Layer 5 of a small transformer language model trained on English Wikipedia (8 layers, counted from 0, width 128). Numbers have three digits each and are written without spaces.
A neuron's activation on a vector x is GELU(weights . x), where the dot is the dot product.

Input weights of the MLP neurons that the questions are about. A number n stands for (n - 500) times 0.0006.
n13: 362467720525716663592762624230519457516399616645504235467621566479292532621426646407409522522541546638391377466840411485465554481445516253367539482528518387483526668563468457456557547491584411843491410647345447321557598323375294552446642643586421553546661567408330308377426454534479504413479522497514490534378799457578596384522574348471621511403419617555582477683449527444592350446371
n17: 337532565576629584693575721699546549692559498452444292657539477384528538642454610468651616651478568523678476351413353220476668607681269376544336471520460633577395479505561616607387525466152561495507816300725318262488571527596562521308642891601518557575678499482452542465539357478608469764402482418396506767404576257387563510671317517690593513677636439510261669633456583419522402292459
n38: 498271251418409573325532623415340602371499450507326458566566760519767299583593665499656539646487726920553316574469845488826349530385675403354429256430341489139543667441318675631392231524498464778448520473525605536644710410511610401417473393390681759598533545449300441372618664616527547374710743371595297358356632479582570288557279765422752465708683312770301616390428509513551421422510
n39: 560812556679473569556631452542500439493651490419473691381528287412587566501515533537363434389495654343496643332505570397524358547284535533394304475501644415646584557672551599383555624430423457544132341267526655338443248525811536300533415406492491457615422327537414446462624778386422410449246504537537642448345384557572590309441541359556326635734371534613751274657386508578780379563358
n194: 419782549439551458581575583570440419568524484329235447394441626609635402466641518280636330710557463314402519352391333342590491375444733290479552420401505628579467541400567520440563445412728426550680829323523608486582527272592393419035406552528532636478547397516233662570319153342564659562494498655463308545494275292360721422442171706517509306690430456354538382393412592700402608469533
n195: 561682394599560499527500450453598463633469383486562413710600502450718372487248395473369491422519641400326720522477798306455398404496392612540535368472370364633738385504411708715230627578447423561491542261372331486720526558458448374664333627393410721557669535600576641601471414455378478477401448420374621570386509269557479445496375441434581305249528613497572660462540445718581407597428
n206: 523507564522271621308553271687570613620598723591532572690301581315515635349437478233573516694445625713497515635445543396507348764375550458694494620629481513616629704546513599349513718485409431453568231554495497581572459188660651450240598274410734463183568606386522377524559372337497499553483620671404342323752649555324218493256325400640504374439595696534847506386415460314472574579566
n224: 572478361464520532476616559560600466662629467487559484493355551626487627537396288277436619426222881464330458596708793557625646593469424561472611536488718466326443491380580736569475616468624322655583602482551654354387519584567518530456436603390444520319496488702444485611440598583468602620387389296425523441533620555389303389449425577760546467674501455367594435550528502494317912454477
n238: 295772443481676513496539509698415223584524485308628606478271633671442508230389685405419327408453502618497571451597527528429293468616515607623396382484577694158749340568544503668515503413510403570471422600483544721527639616408581696433511584563369393702565566625327494729665533616475473482453430627559572531498359782288497638570479476277620374546570448430488515579516573502536591375458
n262: 288560715421488557354359638508528627655739354658702686460403614364576443633384546628557488351559443514552728493415540511387477448496651369739480365122626663357480385210444432404380406498397651527478645507806441525280605616451311507576212432456545384499471362393534337300583657546574251323491637581639330596716661667463523511548510593467554393579598500406628158476525494660452407434565
n275: 393655615532592510415453262443736656411494716492471473670680871594558478430608452515464616589855536436688444511367581500320393670642654267332577403354361470677602552632449439512438515633422363674649708201491466302401587173380338624336540368518552700457378499271546408632535351512617646580287535607617479471427414337526591770744510642408660488381498405233635526363366369545447579215413
n276: 439419474658332581416808542233356456593443713490160410480729465235342382519718563230569659465563749458765540508509692277323488306518658474628519697428582186369269546723408486314481437397534455374467371376558416603644586535537636368241550576574579371458421592614399543261568628505489425490380855551444514401464729570292430325317417501432393456465362513407723707443543367452821506495533
n278: 475606536437337405590594586341414633428632448608581641411616501320599490370703475660604673439605479485565493644305428678189555583470855311835660370526472609733393518378492280506259655584489533478461487573327633688350516257458601166653475393430505607654611214367465407436543375319493544445520380581327343377660707399638629529417699560402578272539297558574457634379382303646754347362464
n381: 491616500767485284435378423530575667535317392625550741516485532562600633715566550375383415465739408421552716309498578579597384585272492563405532295218457488477552408694506491434308642610594402362393564494620508392396725723505642394432563617336557575706465621367466199157509358598608515473287636452482279574582545696485484517380507604559602401647555222669576566583532685367601675282350
n391: 475501622439536530446569549360528816549460272479521377571522754579608434526605752288437483603656351638546351525544402387382493604619716637839672551514427483497455384713595131417373390506580437586661370474380371660525428353545450384696587396668249367461533306426429576103697558555495356614511351418515398420416463623579407657561429391623517809349894549413625686413686450312496456483536
n432: 379553583477453804623294264511616616754576547561668397475339725428574549496536506646262424616485591427464605546637429344667975469436625483707596602546509687492386542510375537462509212441422651681465375454194673627662540502620304397720675463459352521583453387593306449377292544439358518328574757456560447633269482489344581171332563354572708618396619461218254421720225579600277632495262
n446: 449601545501436780562570505467445567402949323431638435331419600518389439616652558445577294367410344366424395523535467417375456463223570433705330445389509462370384595415623539598183576358498459698488408561775451486662450443411399615549385484363587253368565384726483397702357244542486570328549610576613360277534433712394555295566607721617292770668469515595340520625332543413287549370396
n482: 452736308474349440605401474614540290363483492566421713450430531440628654585546586497474555580476590650505444503475516376460402679421524506455475678445582415528599416570559449637415488392392264616817475638535630672348438456703430334343394583391764495676772437427625262416524649540530708493515544518323521537694462656474562644440467400524496342540734389595448574425498510657559477556635
n483: 390374389491463449621708161747483330521525733507511636686572692230469570527646386420610612362396715504508457642472441564581572739635419171539538256647402493349611312601440468389474587569426894267630371699824523708568770315527612345529546590633624434629845647586299397801179443551638481461418460517446061403439623572275470673577431673419549374365332139363558648632449398547568275523452

Each question shows a token from some text and the vector x that enters the MLP there. A number n stands for (n - 500) times 0.0099.

" GBR": 510338433488667373398252419487472401439441566534672465364334531670461432560602375515624475573393349618471628199427592639327504442351310440421500598490459545480596384359611555479565411650535546507561438626556533566475577544613431609702476477497580381461458709476414566533546541465555492723652598587337547329469559614396552433455519431468434538418454471753550288480538411487465388580697
The neuron with the highest activation: n262

" Security": 498362504539652466516507548671367457390420478577323328439384386582458546486599519533405459637294488397599259433490395498460522498401340442530507434556590524431462461501505416477395555540428541387465394631452583635496502581565388635444616535423557326530530532707403504457412676437548593780579430473353624441420548413503527422542508384691440492606548744758352609799481470390595443590528
Which three neurons fire most, strongest first? n17, n13, n446

".": 580423523396629560733496468645601525627380500546331404556436547549615576539731362629521447639292336425484325498505488617443527506348421657462467430692512533531404596352548419470517432373665460296630544456475513506417601483582406668648518483388503390575411603620592440341435432568535467628531550463335477394412529467400561582389657504537568622340555589382453477467521324505608328430408
The neuron with the highest activation: n432

" officer": 623331388487648491564317497533431459410439453576461482523459442676430410579556243569492436486603490334498438342523461682445410543372395534446558516517515392437489519467449418601414448695374354343483485623573579601558418600586461658489616437278597362464471705596585584543326514515476527701691570626169556405455550420411499430613530396505492546455414735638363413663535459555626394701639
The neuron with the highest activation: n446

" D": 443434396424507601428170623545599422567488364580521253418400471547418439623501457483429454508386455485608305312523389533346575518444399566500589503430456534489533504539508577399378418585509668179520515531620539635605504485491376529614460607561523419625496662713580585444424574608693361642583571592234433513448565396558611461321556433510546537448633480622356392627667611513535405555461
Which three neurons fire most, strongest first? n17, n432, n262

" Ref": 668338393390518420607454458541475489553532542504335496399432505667712504499602435608471507679173280564618309580301467538486627537425465638507378586526458542605361481430469325469639427567699545323588609522482422534575624446516386512536561592500407458543371637636447407496423438480534451737560595523341569435517505445505558396427534392577500614362441598517453463401664428559610288475543
Which neuron fires most, and how strongly? n391, at about 0.37

"urb": 458392394434543402478328443616446199514315342477628374377432462650581238705528489529376432546320622428442481192591575339448395497498312452610645564635460381631456279538481320485578509425441510522512368497517473521594439555719573701501513452595489376441483516648610502522485607415589434586598515542395471408472571510519532572470579545672497419613456750606537408599493675696530510691556
Which neuron fires most, and how strongly? n39, at about 0.71

" Ham": 524483477424552440381255546571450233443533370599527406293317481625449367458567414635420647638379461485572541264601458441411416516540596506418599568455610549534542422499397473550428406638354368405546434634597487419542505570585303638637516402585516396441421776471511577548595637429662488777556516464334469457417491595550517569545454478479493375395596659495375502724366675530583524516486
Which two neurons fire most, strongest first? n238, n482

" the": 475422522571626478333428415615445339467378422620488436311491422671641427601670452456470550510427526320500537339430608425496503477594371490536645586492547393502412533480503459560515469711407590399656574602531572592517492459462421656512480513444645549546581564421563516417700482558449469660507598501370553293198365476488572357471531430526493308441392620739417524613482276689523417511603
Which three neurons fire most, strongest first? n195, n482, n276

"ov": 604363537377565396527270438634386308475412420462443496320637476684605466694623406463379418606573569427481501223483515439535568369476416578564555627508655360494443315582567504482500418289394524434565338500607571558505454544708567469619561478591514434484406584654439503485328546563677484612519254523355485566506463506413612640396636496607580497525354763516492510720302601560607423525356
Which three neurons fire most, strongest first? n39, n432, n482

" |": 447432510442700434450449539530427411523439582464573481347313570635445602547588574416559578599445277418509468255408448496445456422417462313465513499439531290586600520547560458492442429587526551429481663490626462571355474565639317584622484541579585512597449590567539460481408432445567465660596396555451559196544529615454785671466370428564631477494375538750339375541431515568552286603590
Which neuron fires most, and how strongly? n194, at about 1.1

"9": 586354515368486489518349506484574534463442550687573282435520453680537369529665539411510410614246437345564513279487511441418516565536408565441517679408435480761418414544536533429471388394489659631470302566424546545569562574474419638580447423559659596510349653671650493522553478447754316621569534441444300283548380542451469436463573428512455452512501680561432463536562485710351609511515
Which neuron fires most, and how strongly? n432, at about 0.72

"ana": 466419496503568454407431497586444267465341534605523478339333390653584362644583537408325379485346505399537605312629563446524633415479256456419530632571618474430527573450314528563517519424429553478695494500452582564477508685592433583557586367414670387574479719517425629422549459458694546556494420405227548422340628696413634476485543571653505434508457545608401485711373613511599496429439
The neuron with the highest activation: n224

" Category": 678434494237355518560562443579439500486437467546474435220311599694523540669576375550464499627376502457578436265375532483330571580384325535520417541534508605416429557443577494442648512608427539206534543590467500550539538507578443537583385458490504487529489640719576432499456591363522374626533730657295464490441584349574443505546551456618404604361484568605375428575553493470710296620558
The neuron with the highest activation: n483

"E": 705379447482534432407150470414578379407361591538491279423483531617490405494464590472527370621315390535525455567533703567581538398519416444415665456512568630463356391394478284530580474633544600473567360520449546568455556530439408668591600586420623420421501654627488444409462564537622534753507413562485444478594480605381572619397552472476525448554533794633316418543381522365501354611566
The neuron with the highest activation: n38

"os": 446371488357581325451167512584373338482276594593584445441501553680482385569501476515393398470413367478542475336512635395585424359419324365373413579709771523591552559557404263540614609536554592573553437445415643646511487569651493641654517435652665476434467570648555441346418563696505362541519364534432516433444581541490521495468664502578474438481567702535420376586370640488455440501546
Which two neurons fire most, strongest first? n432, n13

" 16": 498531590426515553499374553353584454307401549573346428240530494521565294615760393578570490681506440344471592436490596499421436469516435505394618594345486485491402574383461475461518519697270457381624600552498557579513508475582355675562488531449659557581414585573541550569621419442532406690511531627339438336387313424516610523475582494413363453466436549679409520421384568591481531580610
The neuron with the highest activation: n194

" N": 540376473494550503396099496594446430387444427654574428296572425748373377503672351552439479468439463503548483479443491581493462647548376544458607573296466498477514490479508321466532475621485629314567589535518627686437505355584482450571368492638609544494456744576430584365580639499773504594454588458255445524457506416511661569450422555498523575494442601580382416368500645433576427552478
Which neuron fires most, and how strongly? n381, at about 0.41

" Peace": 507567505440506559514292477687378385270389433549349378519395549745501285521646406488365659630318528526508420229501538548432568463469403376428425402542579475415478477566514426568456534481344550456449457551449551706594468456579419503500608536529626429544452598638609446495352705472658433732579435430244679327391559412484577487567496407569522356463499821571457598683543506454572508614542
Which neuron fires most, and how strongly? n482, at about 0.98

",": 624339431449597513499332652616620523417349392615591486284616508704493291655636527427470460447476710322400360218460523504480559477505372448264579576396550515318590519466545521677555510652502424483594507574442611614432498506542505603532536576434587587452501568401575610539569546525573481685530427532226593274390460511573561454486579401460526386372517698432399401471465392460575462496566
Which three neurons fire most, strongest first? n224, n482, n195

"art": 572432394415614352431197479581328339404336621626598371339476506477391371588495449559492366507231278587484458426437627432408440288528507346449503465533669474616675457554568500477479568614476638330580319521448667608606401666769542635477489482433573496536427584661564386476489593504611591523574516541527478376438506629448521564580479435506490462506527740592514356632383638634559455430452
Which three neurons fire most, strongest first? n238, n482, n39

" of": 596351497306538517581395574645517448329410392635453456463577496756537426565506479461495703735382735430503382389452566475494451544476395461540526589576432522359448523518514354603449563483381480364602382348563603610460466508657408654374572631501402560524408460682486427424336505596675457720602383439405480212352448558493596472469494444539419465583435794657335527514392515541629449544522
The neuron with the highest activation: n17

" 10": 529408548518477560327512408447449623383427553663504428231452465578417362561646415445505529680365275364529515393447565397568463493504505442476662569306573530543481443367528317553425489709541610364558428521496512565584458491559281719665380418598549542601371738577668425546529492329618396628508572499276435291547357546662671512501533513476400513545328712577456408638523531555402443568611
The neuron with the highest activation: n446

"ing": 521422379387609377498493478688395378550374422688335373431297508526471456544529552547454485550430453382665257200508398589362583501397337516516575390511564552528528499493542554441387510508481691311544460563565515553605558508548383481469551414484583405537455646739595488531364546499761464542513536486331416316496524356602611441551636400635369529414637733721437489629508618594681316562518
Which neuron fires most, and how strongly? n483, at about 1.1

"–": 405314562443478414346436602681578459450315669627503362365466593597491595406608575484513408656240319568527477263517548510509406458409419388475395558623606486682436487577548437345548358654455525422516293542502438686423602495519417664678505455613503597389381726573622546447522370493521508616649510523386373344470359696501536402514520487693480390374548644507563470452619380539486512520588
The neuron with the highest activation: n206

" from": 677403666511632512496436527547479496407389402648611519371523560736584382536675402471420418681514549329507397257371560509397523568573467394416659653603540461630410401531321486610555419720364470380545424450544576587538490451572501533429539591398540642476448566587546447443439529460539523601543540520239428220307635400523652435451537466420385574518441612580333411377362542577635486506573
Which neuron fires most, and how strongly? n278, at about 0.86

"ok": 563413355365619392416259502610323339541417474637508373446601458676642470629539476519536610457349482428567509244508646473491502515311473577420516552582460505551383463416507512380381452493530489471656418530488631470368527520618444515616479300750564649538402654654601474388576622413602391411554542431275411464290685509584403586528409473542435554518558613667478372612494659604576520663338
Which neuron fires most, and how strongly? n38, at about 1.1

"W": 455344586503516359430303453567492408518343528595638338438354390719550385634432563521568458478283545557536422276597560484481372454488460405426545553647643697414371451474641278496591531513488565456562304615588556594488385510635386581548572385623571468444545701496483251521441546333550503602629561463331473323493513542421707564492601545597502593578436650660550348492370317498501414719571
Which two neurons fire most, strongest first? n206, n482

" H": 421331457555490526554272409514470268537334599542670345221362519649407305600568406572527454577263572506596567395525519411464423450504452368556671532410530412493490474526477302542503550667515623548441427384461557528699374425551366495680436465660469549455315751611558528525530589580499527610613420515138549470491482511692637555362608572562480398547570574549364438569528530574545343523620
Which three neurons fire most, strongest first? n432, n195, n13

"ak": 601400365352566321445159524586370463400433520750444391436442465671581352535287462536477580580229436466538519405563715433449550385309571457459480471640548378673555507441464471491412584467461479523560460467555557431458489483610403508733474404667664494516384521713582365454555636543603370443541479473377459406401599571509488750638604476565494549536496662667434427614423475669498458535516
Which neuron fires most, and how strongly? n482, at about 0.67